Layer 3 of a small transformer language model trained on English Wikipedia (12 layers, counted from 0, width 128). Numbers have three digits each and are written without spaces.
In attention head 1, each number of a token's query or key is one row of weights dot the token's vector x plus its bias. A token spreads its attention over itself and the tokens before it by the softmax of 0.177 times query dot key.
The model reads these tokens: "er" "im" "ent" "ing" " with" " n" "ew" " g" "en" "res" " th" "r" "ou" "gh" " the" " in" "c" "or" "p" "or" "ation" " of" " a" "c" "ou" "st" "ic" " e" "le" "ment" "s" " in"

Query weights of the head. A number n stands for (n - 500) times 0.0021.
q0 (bias 0.035): 742548681377260508680237508711532559370496417448484563875419528559586621379564471516725367608488719347492126606590623452364425352492563472384318559616533532504542492334545648484302434304951472547568422561520570418350496654528603465359581552521417488446448492721237680659508521708645421512333579406337418463317297365589603974481438426584178392362661520527481632369456561454500338496523
q1 (bias -0.035): 545379627699575608648480340576433549453444405528334531423351454366590460515352273497419483328613639385433468615659326489249476582656521426480558544540493622350400511441511521615434682466698644584380503426510558336524477436599594599458621461213449708638554613845536410694635442726453250437486408386331562471443366453392677653370363522800175598461515451483537674640497420453507314397486
q2 (bias -0.054): 344394817762433548827733572572449377504407585590289427528564582451520342643535358568455282237613626636520512537286535747488442420640450578398363684439456604437298708569279410353546516591492414895388378411570424227399686547316517735672492399476399531700696605500340440444527423371560381310368472573471337645551549580297484577448451496523327496650231627575638637568554289548473662578489
q3 (bias -0.068): 560646565549638302375335506437387452601503706355442424573314510519530440547442337688376482443796637521432404344443437377450487531708389516659464770440490478552388671452523622481532417578514545542527372509404609509531650448487603528584487481191437506503770500362605382382317314627507659494709346626487660603428328441544329627518519306439434552513546522627583606477414509601500457474509
q4 (bias -0.136): 506513533563666716510660315429252537212552346543732520592370536461385380538572500416332609500449183583469588472413529417503520609486653484457469417285456669600375596568510480471706565612546503479308779597369568538497403327351302685411430612469531437429540613571628564537597688439609620359404414545617580517517522460486277458649468419467564642567653318522446446577533415317527613450468
q5 (bias -0.170): 178500613367751460758739504576465456668629558557626414405504565390357505423509387555509311401697368703322576587364547491576389601375406452390473441424615496425697701196227452431375716643444097509293432698401344348417529500531439598557351530455559361366832644562669642301607433410626577539382541346319445782407585513329518851754779531578519667342263594588866330332599244429566509714496
q6 (bias -0.073): 530643530399348512556368485583412489614578387515524470657640446544491720434518597538622500566338506609475398631550560336572372432488402255508316674578546563472541546548413491476503459433742533513548635463431587459352396463236455438445466567557626421233516516438494599620372578534500515359573374524550444534475285420423509753483447519482503622277643417573610569432297739529543459403541
q7 (bias -0.109): 516591353273693473462373458745456392344517680443788658403561593328271677611626735305594405420483500475619613415529533483583510302332457550603545458493401306507630570586342647401546403436341427428475529424487592503529510419403568238306480557427559520476460552646476609561497531548631658497484386333552279527568490483482326579513607405624844401551486576516580435595368449414601441658578
q8 (bias 0.124): 596471405595340567560552687579540592478583394244522529534451325635609504408562284675409517451470589532558406562428558537481381493613543683596278661243440457500450507601688635471612273372959493535675443507515642617679497751456633394313456343466606452447265515556305575753486492773568507318454546597595347191567468496496305579390443451375345440615508385542269715530496500469364663357432
q9 (bias -0.164): 294601274321705280466623431416394496471547490419630547440597710449368495730562872337430242391460369599465809444627458639446410379411486725518618360446495184651495712651209204325391495647080204536363425691585240500367541408168546485457317629620570495648557480617417656145444599416381481576537331340575365835490542783576588458604649393769858550732461684371633169656618304495577589880803
q10 (bias -0.033): 391517596607408524621422226526338411460425418457493542233503385619497305345536381413538509548622573231500325507561487371242516583564419460728490334619513494660615665461531677647682551566496438500668548456510406228389450586579655691464709526479370705442679582567638379517422309480473406559554415422558586646477494369476578458267506678398332547640493494633563544574438538544563473523548
q11 (bias 0.054): 608657412627486414414608174624432569441587309399643625527591481664543443500506675339537521655547569274483417298659628445286577377500462406597580395423629462553435582407627445648529453462426584343435393475651274686484500608480517430383487399547524428697638507239327474477608393644544574471585429439493582283526449424672576468531462493637345376621547583565503567401513531534618339582734
q12 (bias -0.150): 385522584420603583576476512679441396456500336528562423439497553606395355500593487521484315619471453568497382579534377322484567636478540562459369500484576442595536634408458522482411571609571395380474588642383134274223541694456447600569381416425481525736392732497548693478518461407577546494467371454536615622500497418362487702573636693428608580563599424637577468491454373506669481409312
q13 (bias -0.051): 439517650560723507709503470269497477535472608729462624608169413463511493442562547642605668417396560504704468460428699249672466605450555378390600656604454664377727374473321705256363561471474479399445395516472753439527635339612455436514552542453623660379473518514496316528497604439289301421554767582543375432359463617312432469516574557389523314349457613470500371588321513599472378437493
q14 (bias 0.150): 720272646698340680269427511459658525570462583603116500405625603593582508388324278668472692568547477317500484577523338588492655530512451458382504468738282666356330327534689408583545532618521668533557440416751704485684394527766672657638662397380373550535329508523602422445436326381583353595352599508440511303589549336537563232435165586508355460481539323607471626492519536463273528550354
q15 (bias -0.126): 163526441563539327883657379636375398586467337360441482546401430300703523565610462586424371325523608584635511531615547552485373400832399430524489600203564500530496622543345452365344652406703321599461507413493583314489594356345547425448393607412527518538720614665428507515493477633511402434699401428377486678325278672445639569348765485541281623366474514507651629493682406644618496541564
q16 (bias 0.033): 589632347275497494534419580554528418571588535476524518642585655506544636630561592645535477737528441639465466423539566451767497376397488448469550660632342449385407439476632460394316254490559561585675408474443494719556477534589480336448439509468551457478407405366359621664338595481478614352565611581462544371500444441490309632509414534405662290472591467474380541466256570581500560347378
q17 (bias 0.014): 306693427497527515644524402521413268478385485409289561316618547489567568402579631285545445485709401654504756370447746710757347433552425663618649583436375457463427620650433558461679515527390367590573458283453496384500541296551632457424504775590376489299843365721481456382194474324485536504549436397477496712401563511561559365398465530482614521383634731465507601459450500597358567704429
q18 (bias 0.011): 378459613590527430586527479375387604468373668531487546471476525473398474490472591403503500202497617368359554513369512494333478503503463684494510402513560598554655632605407369528651610583311497654450430473500471427407476437296473517406783581480445528333524293557401411519472690513506525571464451475738524628525579360404494389576461306619551590645436660365539291722534491271516555701734
q19 (bias -0.047): 473486511473811339496513497527521685273562598384511742329460524469611278719479420643380384591533557630423604374534345367403541371486338518562540372489493379816530542448586374479462677452367476293671432404434561473483490563493631455560472486394391647802290344397475411561490323554504231601869380414610476597514466714537568552378541561556743366500388438382533406582420387617651554634517
q20 (bias 0.056): 422458673806480415565661411534404577594402556656414405447494303525549308440443401488381515328401632538436627497484494554454594664684450459381424567474747620539450452434487433636497579497358605493321432461513467314485518571417281679737648360490338615723556563422526328305644411351500421608534560556650568589432438542405641418515444617458410500487293582466411562558718451564625411413578
q21 (bias -0.030): 589254669365448550519271689357331639497479535677433397494324521545422503274476370661541474655459515563413403571437410469343569654478458650483465474478621569565564442575424671536545623377649537414400435648436425399254558589654539444730491457481598570472453551478675413516407421424453527670533551689541545503481443677600638443563539488476460641460503311362398469531512561506454579319554
q22 (bias 0.127): 467623374526163639403416402404449575610480416663493467634640412533594690355615458345454583665503394504297497446580667500364520484629647442484538386858455587287382258390891358611453468486595520431507609519550708622627332432592351723439480663564289514399626475365545486362600461647455557412385651507419510392565569389536472366478319552425445500541552570487494577476493487367364563456652
q23 (bias -0.106): 422604542291700468405500547446320587458455264604597445636410507466238432543483557574651605471521130519584465398446609393525660413493537348545610402511370323539361667633472679353562571456418386396606517661404426460427500301542578552476187746460575465322557590387666637542653532668578589332520378429514365539588470599493291572588577468479766530423642486480702411472247530500500496719601
q24 (bias -0.138): 592530628500579369473270425333389640346447691503473603626435624428335510717343761441594567514458371782535596582424536446368321516362483480362472665305490503596535486613507497460384566557493614619390438414377414435378573304243385522399561732595716436555496368545469534582477531340666444520555462513482484465350317699643514560668408363591573387469759536523542278650437388538645615611474
q25 (bias 0.081): 594380454459368685244482418447512636426610408165496625340715588586228584271454328616452518628579422454363563455511583705437390392251515404698476202508331454512362597583659608637747345467675519430704567551607551683581335492635665496400531458697464411441496636425654422504474448540524640619444520451512309211719594657855618291380324402566337463683528273555500552512618548607326548655538
q26 (bias -0.073): 363553567446553536790643408747299344586590587272465549649608566473410580566861547647445407682355599748485356478503413440594683394518427367444327463515393413511526751393496367326510558463549350220452408553531450476470440436662508417532327546654285609572293678267471514536362358511424566598469562514430381446646462468493525618500633532282572463844356462557577439589510423631535576486483
q27 (bias -0.047): 573613571503591576500516297467289579569570356327497493532608892582549458465507553701539478616493503522343323543603487473577543553288473337503476553584562570682597592510556368641463444748386557493482553658416107503520407476640493496531637615369549466423626553386427472341467518314528584409392475493450721259514394414558545477538203500541265555497765367656526521559403600665630500388434
q28 (bias -0.022): 651503392515405536645620369410240471645547444323462634319613431623364441629421454349595419454800366700367672620559441513617459429380481472473598556300461391404317557597552418625506520534633472531433371395381390540433467605427625623332557497642621446711596375519549506568519310300526690641503355453424411451555534487574617662467365639522455503609415596530361608413469476530586428662423
q29 (bias -0.031): 525549579903633517377664311487438588434626395507336758466582402525497398401311557449480620449564358560555700445490497366567568608554458402393443439284676664513380530471671308532574510593532617324455573286419413715416503319530524581480480510558564425386372595380553487563397473476567474503611253385602468379311548443573487590632452537634564531427641359556603386430529407425461382674621
q30 (bias 0.028): 597611493599584405569348528472550384399458614218500676656445475514687589563731611503407281730500677516672211387587500450574563448599542650587485571637431613399549550338596361412507419421616479515731448459373548458401727471773645316339442546470315690485376237504314580689342441677356394472621378647589580353333563416648456641339569405529527397634706496335428382605504459442342500432462
q31 (bias -0.088): 661404456661591642662608405364370509455516435611344609375378588395383582490456523676615542421608490586517691487559472294604553303386531557308539715428381718445373471696546614312459556544716491483376466266522724506536494427440568316303567494296572570585407615523490413626388480477389453440604332528672328467628451519570325500467441490519575530564428357527400611577500404506500625468525

Key weights of the head. A number n stands for (n - 500) times 0.0017.
k0 (bias 0.037): 419494497556418462682555574668429543478454579543488494459450580676491465567632331455608459583563686567642271529362376611481458527535388641497693751611466288431626503412611558512552465542620347629555521439324560643356503451509487454537636230385532568494333363563519491591590510151370433518604583376516479487522380503145462591445652403435430553450525509423462465475451439497568538617629
k1 (bias 0.081): 590690469663285506544438378425587388597381647413599488458500712662405596387555446596529430561500388695458418477403527491510342395398311617416659584711516427528428453564548485616469433638460540643529653479396427530476550500543354417460556549448455720449490478198563409346700586410363424466443352458519521532572431528484661579547419528580537506494529591393195595484298579444475782469500
k2 (bias 0.028): 392649357461276312533605435449339532530365569413462394503461584489306615278387524537536434582497421601537491647523626608479385446404394584568530409458364405606260535600461509468540458651547602487302508627486476234483528591365500541602515648691545570437662485432491479577563410470323405535559346529527551629592480550608470425555483357421484575468458718578389458414497627533658648597528
k3 (bias -0.003): 561622524550348479765326463466656429651332479407594401654480472456486715597386629439468572464343451541471635500524541590386524500479469389642486304700468555504376385807468493534363489628605503455140483319322468473467464486604430668344524586417568691521511299465500556183524589643632333631426496490605524646426645722441830469510510500583710460451582425497374443465510382431671246403362
k4 (bias 0.041): 587650424427567364527421599487520432739520517603314405669353520503673359407566318510479447528387393460256514493620565311712493500428611483460469472277554627490626443487527447644602572767310645486711348396602452532462541670600333332457463493579614457663442703493741183648324455654603477556458483513427445565524471378669354490484452615264493513366486617589560459625425670582437400510439
k5 (bias 0.029): 677588363555457362464590555481465251518470497493478530588426517507503516601517438386567528629407447554510500547578655438610414539536451562512469495418312581470489325544446525522488551408395493618439609486582699423510569580563404524425422383562536515595530549576487414373561454526515458450601477458412461667573362548534332569589459530428559402497510600498264410551402682526565490588466
k6 (bias 0.021): 553358500335363493352513458655439422483510653476463643776490416470721563553765458530629605692528633306458483379579460632413550667458470581456340567347459563428642395566608490423507444600558423427479313350380462651510494571547406522571456362528535551604232570631431466819543493193653663617699559440525405555216608510429434639595641603362471390296583470574394410449477631551520336510382
k7 (bias 0.037): 647555443575528476492552616543398555460492710471482392522583497561657470598477330351557475546465584407664559456561526464487628689628487388468438495470413623426706456408556627533397586494432557615610422490497447449443428487453514564448453469405657557521619662503487407280556535330503482528437592543221505591458475360461431572490505550398528428471500457453565307344482663572492430437465
k8 (bias -0.001): 381453596485423553482645498679466522479459323448453482436537577442466376427448465540605527452572505486424537615368431591516492425370528433548585538620624304568481591444694441541707420643688466609492450542408484487428601443300392461679635355562465477452444524474577571497490497460441449500452495470678593306497530466324447459480563344521466530492487658609594463624531367451456473464644
k9 (bias 0.035): 594495401513586418535607618531410436512423686599357377588533450509505529510395479502471380550334416585522533413541500405453579643592514369532453389460364632477510486486415537489445650529507525480561536533484587364518388419544433564470382477514555553535620548575547348374557464612595525443496436464474619562516516362607380493624475563461542440488488493544546536388448655581519395384444
k10 (bias 0.069): 421478341242606617726577475468400476623471557430426387355624522396085691504588550478466427408409545580543508655504736714553369203250409754469212492530654475500368470696428482376362542707420372504617389455569368532511682596633599623485619548558469747576348397267466365605471671386576511646407443551481618545590450477656572652399518425485660641511481547323398568324333280525430683581435
k11 (bias 0.009): 554458387505568686672510657398434618341508340577450443477553558457387449511530449449623307506520556521578314631327359588531600393441457492346622584574536372301448600535565475598557642567578514473482578623399658679492377392547586601412375456377429566387539397607542452349378665574526549497425537392500513440556492604506689389536503371536464563528443530407598537553484500592356406514594
k12 (bias -0.002): 616561416518470438460542509429411407561408579516311431597437474525603614568516495378401478635440564541539562547527610507630537529488459607502445534404460564469598425631399621355507589609455535540544507515558421405467535608596348430453538435485490642608472640474459400536537440589435433396579423383500484620491341455542266541403629462381553462455610475496475375434417504504509476580452
k13 (bias -0.032): 556613510464544472444348444596408352531571514336650527408467476493399705720622348570482732401440744578597601442450638439356554675566664493583381529595524275714428308272805439409412440258408249463207679393449535483480471545452675595418493572429578555490426719323423528500500651454468470351421624570511358598694609483486483493596424632374463562383511674441399461438635471416596458695507
k14 (bias -0.052): 391438591521431539354484410398634613556507424536643528386493509523573473363505606572517599428579430510420480490530462510490420340449486517482520440525599479589528586488316417417495441409500495464545428579599400542491502452567429459550570562480431421385438357558493711616535421463515467528518483486644519365464530478563698477363565507591420575637414488509457691624589360348526646486577
k15 (bias 0.085): 583594423571364509584562459547435355437607603423545458579563664528337585408477559486609326476465463633586468590486668560509575561456419509450550444679523433454303446553538477579486368542604554491320745481390546583470441594412451512571466355630535682579512585327657330480550567485348564500453423603465572631566514538476349592620326535420555516420535561429326266465262691489531547511448
k16 (bias -0.056): 586500533541462617463478692538569554378390487500441622510556399389810328561649409424459746571665651358374627400411253490423484655620670393607634531369460587540706444320473588323609382414546558433445392472345450481409444461533364570536582533473476500443511591785290666500538517267473442445547713538408383440530563440403617497371684560614479444625567378531659339394690435388566389471475
k17 (bias -0.028): 559526374583493549605533488610487461513614653583477516250562478316418553416535517466563436453368335367305572480689544461361522556408579555632550426533480680425385584411143532373452314425319558362558625284697447587528506623458541711461377510530483381533500390500559464650450527394483497678332650733450566639477603428656500506545475732571503617656553279534515454281449561546613633429328
k18 (bias 0.062): 394453286423609377595614631557367483585439516509525375458497448455465577548478545708567409516433319574529509366455329550388421491506293488636408403497421530472363683628497370537436708716477469553556280523595617356627565506609639477509425580622590398468416365506614191447394379506666466611371394473429662436359632450543652543523335478481580518537411591515473704305524547742500442488539
k19 (bias 0.002): 484347673684688567613333571288525200558459585443607395211701533552525611915488487492402539334399711705509362543584423516449472381643516377561433286682533314546319484375563533496378640470722484518661540512362479436496329640558425628410525455530470972559504678287647433129669669665694403378222474339509795504700476437561672488380241391496722586434513419559524369500484430523471241434480
k20 (bias -0.054): 324628611510382418476325364386396534429569310373641497406407513415336667455313632542354478517466480627623449616516628621497424373414589520406462518524507273602059688638514487520361607482656543403131490554517414510551503682423665504544412757563441416469642507411558585605467448638476533473532344490765549531459565718599610362676331384557518494456455710484561634439500506516406607544445
k21 (bias -0.121): 336598594571483503606411365560633530651612416451432510513369516513463550584452570456356583520620608553680490514484669500617449421656462542527460337611569567773404314663517364330263510524570490479541506445500268522575682585702562375435555587402436571284317285464480497605736460577560398223534513506662295383342500652562464417292547593532658426392573401503531523596362386370608443386506
k22 (bias 0.005): 454532552366505538440474571426594564430500431588502646520552502447482329408556513603446456434609408457438477456495558443467364471338626468394523575368490432512394527369535355473468409471519414471523369409478447643578600312599466537512443630495520340465449403573455645637362556490601657595531538527518483396570610490464654527549629540635356554550401505557554690575568418509401597517505
k23 (bias -0.000): 676513416435722497551488377524463388645515600475285454490524568702560468643376294500545562632503522389412567343488577335478420437564564398590490611301563613557520363405596519432531458533443481353566316432562494560506426456590390637360506500558651565650486626386522307336408487609414445546557719460283521618598548367638452616380521652276500515538621579610592321554614633565666394590252
k24 (bias 0.024): 484607506618605420620407527445433394480514699531480362506484536457692552573542344459471445462382588439526480479514335472535522652793450452594624327633369514486594424525509556541486486512316489551601576389384511438398426661640533479366452606517645436489396546440655361545497578373488406408354732481421497675568522483500486616547478603396561479342626393508586491497448574564500306385293
k25 (bias 0.003): 472434510510531567415619535602573585434549489693487523527490565505409262470539381447638475478608495466434329580487405463600369340500425484454551593524574508426679382449527414583627481575554560579802309594503455650538507389469402503503545471505514547535500511601463585442531530419524567513470508477375569307587462298478508564370619529555446380526379387593493489728492383365405576437500
k26 (bias 0.049): 432555473544370460344601721640329458262355509558393506655523530441481472554615497420459417484704518527705525471416668521535662550500422427583516369456512497472461350593337567355500723465451467412429233569494410627439517337518432529460506381478462677578507595599403615404629585377503554545624607488433491663596539326629353434443485506494688567380469500450494177364467480462730500638518
k27 (bias 0.030): 547663414447371514563536530433428538486296397772321520557401586497415443496757372446407350625415604519356345602375388624564473283468490803362620633393521748444627299825369373357571592660385370467551450484452415647553539503687459300407479411486418572634410650717225419577510521582415456404537425395482426528441393556609616463344637521641578480542666510444437603577697408431479496434342
k28 (bias 0.068): 611435584853463500399428500615496518361417504530390631563474648360438666239598661437524529807363304475229527472366436588453358585434343603553637420453164567423428523455457545508586504379438640766395563460485399640369468592683354659565508709595334295605558095485624689570675488425527376428563358515326452527539563616738383466657470477679545522749438403391500433504530460351290815305445
k29 (bias 0.039): 737350444650526507411325581395469249514603532583538397442403701561820489536566471598651349641475468598234354331589370277532562399314445458519511460590489466267650490562504472641641665485410708560636463615713681591593378644647262474434329448511370458668349590571706359465370554615683449597450615326609551389567527511570550459572480649406523410504446425597314500708421477493367464434517
k30 (bias -0.030): 467496474540440623734450699694470413546385570369477519508543451540535574602601539613582390333550606598622527417393326515249574744492496616714751421787489408496587489485589586422396465528427294641591515493214277482406400311443351565436545399359442699465149539534400546416445798535601319623438523441520555427618661370154608456447515404620736619538562127540468469328467311307372547496668
k31 (bias 0.028): 571582534659410523327468519489446521663444654523446450544511576563529559338559570525594468687343543460467535348522458393474528590355492351508497231567408347563607455492634418430388474515616576679437558596492356607476505494568252385627457703462605607506460541345589382397752552369529547444484465625362503451637626451476428439535503615407570422380338575570435364491494564379460468506624

The vector x that enters this layer's attention at each token. A number n stands for (n - 500) times 0.009.
0 "er": 619711306640382344481593613537364468547298857459286407597553505501501645462475421458584355592308339516517500534501659567520548846608406535680490296332202666455479342685395527459421629615476551587535580506435549342481448703611484521486415451599641698611494632525348077368580452549485417510465398548301577710707567361548336559624326426359723349473441460484327408418486778581599484482491
1 "im": 598652224598396381503601560475389501598262896426225406608553503522491654396445424490619391649314438513516487557525686555537540785591347554700501358359203639445476297682363540479430636610393545653526599516453582338517381679609491533465429425595621672642438598503385121412611474537523437533424376512289615730663547421553285560602364492441722369431485487467308353351450785580546508506478
2 "ent": 625706238611318370570591615527382479598329875440267344631568478510492598420371435449596372633269398491517494490545630549520497783590367519707487338359246670410515369688389521490484648658405547632548649461478552359566435646641488554495403480614578702641438583514335119412573441556522411534445383533312549716648583385529299517634374466403717351438469482459297374410430785637584473501482
3 "ing": 620632236614304380547605599520366476548261897477254388641545488495475587469432401468610376533251407480487503516535633583544517766573413513696515370394177679429478328742349551482449659624431594628547627453466560369565468716619484525476398493631577690631439567463369122423608453541498474530429429532299555687660544381527308566618367489412720358482509471508293356380419792594613469449501
4 " with": 652649238666388347501587580564380544572276861472287373613557521513531605441426405449575339524244351446520465497520604587558498806569382518654508329385208666449528360735386509471419631619455583610557581493478526274532435724599496514447391469628575639626480613494332084413581496544504407518477392616305600700701600388523311541622371482469738357474434454499349398389451755600613505448510
5 " n": 650730243611370398451599584493368534540281884474323381537568551510496657414502446479587372542325322452509453509525622566487535806640361549677520285354207673468516361709416531515460586629437541620553579526522537328471435719584408524483372455605586676639465621485313083425546459510526461505467395606270578722657587405590260599612377417467715383438451466503329424368497761602579481445445
6 "ew": 622716192625359316475626581543380548543294843419225342618548511530495655452466397459557417597292342478485500510567657492585554813618385517693461326430278749444493292683401530495478667675472483618523599479466561393524497688561462527485411489570521684597497553507407062401560450536521453475421363562277539695708558391556257517593382487407681369465464488447363394434442830608569559482470
7 " g": 656694208630385332480536566535385537570270872463276389570535540539476682437504441446545382535318385459501488494499606574530547791590383531699550284281225666446496392705391523523435643587454573622561577540492524314483420718632373556498364502631589645586483629525331130375560463507500424508480429609271596693703618405557235556651374445451712358456477432508337434381467722596599497449488
8 "en": 600699256624407364469561653467374517582308826434221397609577443560522639433447409489600399596324356504488493482556666547498530726612436541739519341393239716393496295681390475522472625658450570602496597497538509358522367658620429562519381467555645631656439576470347077388600524541526467500432316576335544719699554394570280590593353468402758366442506491457272415371469759605583491473472
9 "res": 627698300597423388461589558539412443526252841474245328659568499541523640454488458466538473584289407506494488470542648579514598829601409593715548358349211693481455305735392476530454651593465520609574557465468555383413410692638444493539360547573598625612463615475354077396590496519502469431378383544286632693689562367535277539579376444410720447499457460459292371354448801612569514491446
10 " th": 652637229669368341484499533517376527621263828467281350580565529521466636451455434485529386607312322438498530469540618556491532818632377544686529339389262670464539389714421526456468652619462538576544584536480533339533409743593452538494385492643520673638513621497314076437576443526525434519455398615233510674718581390565234557656374444437717326441440472492365381423495723637560511450455
11 "r": 674704224594363403478564581490396514524263829473259371603559451577504673444481453481578409629271396503499494472551645593594535789629459566723520324323283693483470311695399542554387634595423521571502513518549553383462427649656429551515420505603595658624470605450341064386595445587524402509393363549237582623681594400497224569581347437425709412448481442480334421376441802595592518478517
12 "ou": 638665189597313408487583542487337557522284876442217401612500518559512622406448427473567421586308303448499524511582706555537531818540402505717503383302273673443535312669458527497466634684398516554543545521519568351490446699624461510565402484532563640687435561488368115426577475548538478511492387567257559695633607434563271626594328443393706388499488520472325333375475821617562490440484
13 "gh": 673701248646368354531531531505359534589247817452291390632563460590550584493428396453605440615229340465472479486567652563514532858561399474691532352418241649427500306731403539445441659571471545531564616494470496370527473736575453531507453527603523671622498612467374025412564494525534448516476373583266608641690578408529266532592343492429749369480445480458353379366461751624549507466461
14 " the": 631656261651385379453568555562379555585266868468297366560564496536479607422454422489537390596355285473550492497545628524514556825612396519701522362329225696498519359710337526494417630604461539574545588512508519305512416742640481514514411452608571642688478604475317054433566463555517447494469429610266540685647611401540282584640309468424717321462483481449309414434484709593580484430473
15 " in": 652642293644415380453597554525383516581274864464276319595559496546518597408464432474602412520291340468502492503529599569535552848627452527719507297331163695497534351701389478520423606570465563552572568505507514312496412731583480524541398498605588645623493583428310066423575508530514467432479396610338545728641576373533280558539340473429777397481454445500296424378493793608577518452534
16 "c": 633713269613381382494549555533417525580308895489247411615529476536475619462446483453590421612265386471532495526542666522518549845619442527731580289348207672515459295653400495565488642526439527602554568464508607383504406714556448507555403468585588615596499642503360049425567474505553403465407402586301578660648570403516232583550338461376723375438497426468246473353476819567543507507460
17 "or": 624679312598370364500554574535361519518254852430256407580561464562500660434486421454608426605234343530530515508551668551535533821650388512622495311339264679431506302678346521510449581591421485598537571459552599336505387741646477558549499479546585597619449610471343057422604486564524493508418429599299573666715615411509264538611364513433720383375494445445312375417429836591521541461483
18 "p": 652683225610353385515574568507386534624298884464268370628547453518475567423444466479574398581288432498508536494510724499500591850619422502721555293356247678463503301680381512491408653551391551597519601478506621387494417765573477526524396506643605663640467582536367103425550458499525468492389409555279573661641550391513253570552353434408715359406495454481322455439484836555505533479419
19 "or": 625666311599365362510558568531364520524252852428266402581570458554507658434476418454606427601239342524530508509548673557541540829644387507622499314328256669432501297688338515503457583593421478593536576457545599333503391728664482552538496493555586603627454597473335076427602470560528488521420433595292576676709618410511269542607368518435727382377498455443317367417419837595535531463477
20 "ation": 641640273598355388503588560532385497603274846443260386641552483509473613446414413434564395586302420513497488521526654512475588860643420482680495359316217722466439345701380527514471621649400541604540627473519584395545394751637497449545410479546574694622437564511350115485527476512555481492399439579299540695628579354535289521600350503416766327432474481453311392372455829604576525449458
21 " of": 657626247670341386443579547530388545587289860510322359580539440548550619430422433449627347543243321447487475518508619585524550837613414522667520327360194689490494336699388482458429641577437551567559622490496541303505490748575504518513433480584616657660489559472304072464530499524507478484447456581280521719649607420495295563603352537429741361460438444495374420378491824598593492433496
22 " a": 662629248628383369499563554572353595584326871479298402544567457513492660414456459492507390523299344485531466478505652573514576828637433513710550330303220692502520340685408516491416617555431531559602606507531537303472396768636451513511398460629606597637493580474322112421596501537516468499451430603297529712678596403520243565640297453405734329437472452470330425399453734585583525394497
23 "c": 633680278606391413499551536531412545591306888479248417604561461551500615459442490467602415611265374463538497510530671520517603847608462523719598287325211656519450304653389483554499658513426508568562564471521594381512404707570466494549403492593585635610473610500353069438562455505547391489418400594304570654645584387530235568543344465359756380446497424452249452343473841575557494498440
24 "ou": 649620208602316426499594530505336570528302878451224443590529493574530618400428440470598426566295308449526533515551719539531576839561438501688516353269267671456526307669438515512474622641383479534526560513552587338497449723606506487560428482542588638679410520502345140479585471532529476529487430586276529683628623420563243591594340446370700372470469522456324317360481863612531510433463
25 "st": 656657268592356408516576531547416522558284827462279401613584504544528643449441449460636442569274357487543532520535621520548606797606493529755522336383254711459457308700359478519428678543403503493521642468503557370484407726623449524503450525616562694622460611496291078417588435535519410536391433627263530685656547406519208488574368476404702352416452476443328398380488855573554507478457
26 "ic": 620704276635398433487573550483385488627294949428245411613574479564450616498427447465604377609283364445538505514523713539553570815592470527685531322298242693471470340707364466504473657596461505568588644476550558382478367716594481501538438484562629639657433507464296117456572422526527452470402493603287538665647566403530266465588398489448699368419517486447300382343492817571559470423459
27 " e": 666677256599365407475563508526397573576297866460286379488564510508525641413485485456568444577355317479493441533525624510474573842670478485668513304283222696485538370728380477487428607529432503546510623535509568360463470695619447524525394498651579688675520567482280135433579512531495497489411420585309518742682572382544261579607324455437744354444408467465312401359480804605605536427444
28 "le": 659690267610367415465550569554388562569289849435228411593505376537495622464411424492589486619321378536469502512573704537553558853611427465634539305336244664454475351694381470485480658553485487549525606536567566402505432760662417554547420497590687623639484604483326072432536506487504511546411448552286523695645587371538235530596315503418721341474431443453344354352469799549512514454435
29 "ment": 599641245591371406487590569497369543584311839443263408637582438546473637425389416452597392580297388515487464522550716523527580830605425466743477347339200748479461344667385514505469640596401522590487622465553564383519376770636454514520470520533582663659436589490349117433517446524511539498414483567301577704652587322523277458633398532416725271427477431449339438427457778627569531466446
30 "s": 612678240612371399521612549501374534601268823464291405604583437549514618472440430465575473573271371514485398489527702558527608840605423486703515329335220693499458271715342523548485652487429501584534583493520520385481404779629457530530394543589636596620497609471334119421553469510511539511395438591306562694649609333492260533603334516386727395416442451491319380372505775629559487492457
31 " in": 633616297639413375461583539517383540603276870465296340584587479529535597417439421452587433513295339474494478496522622552550562874624475511704517287303126688500515322695397453527440602534457527523560575504509540308489421749602485536535405515617597626636520539427291111456550494513506493460465454610345538760639605380530283542564338484424766379478451454482317413389493815614591530441524

Token 28 "le".
Which token does it look at most? 27 " e"

Token 6 "ew".
Which token does it look at most? 5 " n"

Token 5 " n".
Which token does it look at most, and with what share of its attention? 4 " with", with about 60%

Token 24 "ou".
Which token does it look at most, and with what share of its attention? 22 " a", with about 60%

Token 14 " the".
Which token does it look at most? 14 " the"

Token 16 "c".
Which token does it look at most? 15 " in"

Token 29 "ment".
Which token does it look at most? 27 " e"

Token 21 " of".
Which token does it look at most? 15 " in"

Token 30 "s".
Which token does it look at most, and with what share of its attention? 27 " e", with about 50%

Token 27 " e".
Which token does it look at most, and with what share of its attention? 27 " e", with about 50%

Token 18 "p".
Which token does it look at most, and with what share of its attention? 15 " in", with about 60%

Token 17 "or".
Which token does it look at most, and with what share of its attention? 15 " in", with about 60%

Token 23 "c".
Which token does it look at most? 22 " a"

Token 11 "r".
Which token does it look at most, and with what share of its attention? 10 " th", with about 40%

Token 25 "st".
Which token does it look at most? 22 " a"

Token 4 " with".
Which token does it look at most? 4 " with"

Token 22 " a".
Which token does it look at most? 22 " a"

Token 12 "ou".
Which token does it look at most? 10 " th"

Token 20 "ation".
Which two tokens does it look at most, in order? 15 " in", 14 " the"

Token 7 " g".
Which two tokens does it look at most, in order? 7 " g", 4 " with"

Token 26 "ic".
Which token does it look at most? 22 " a"

Token 31 " in".
Which token does it look at most? 31 " in"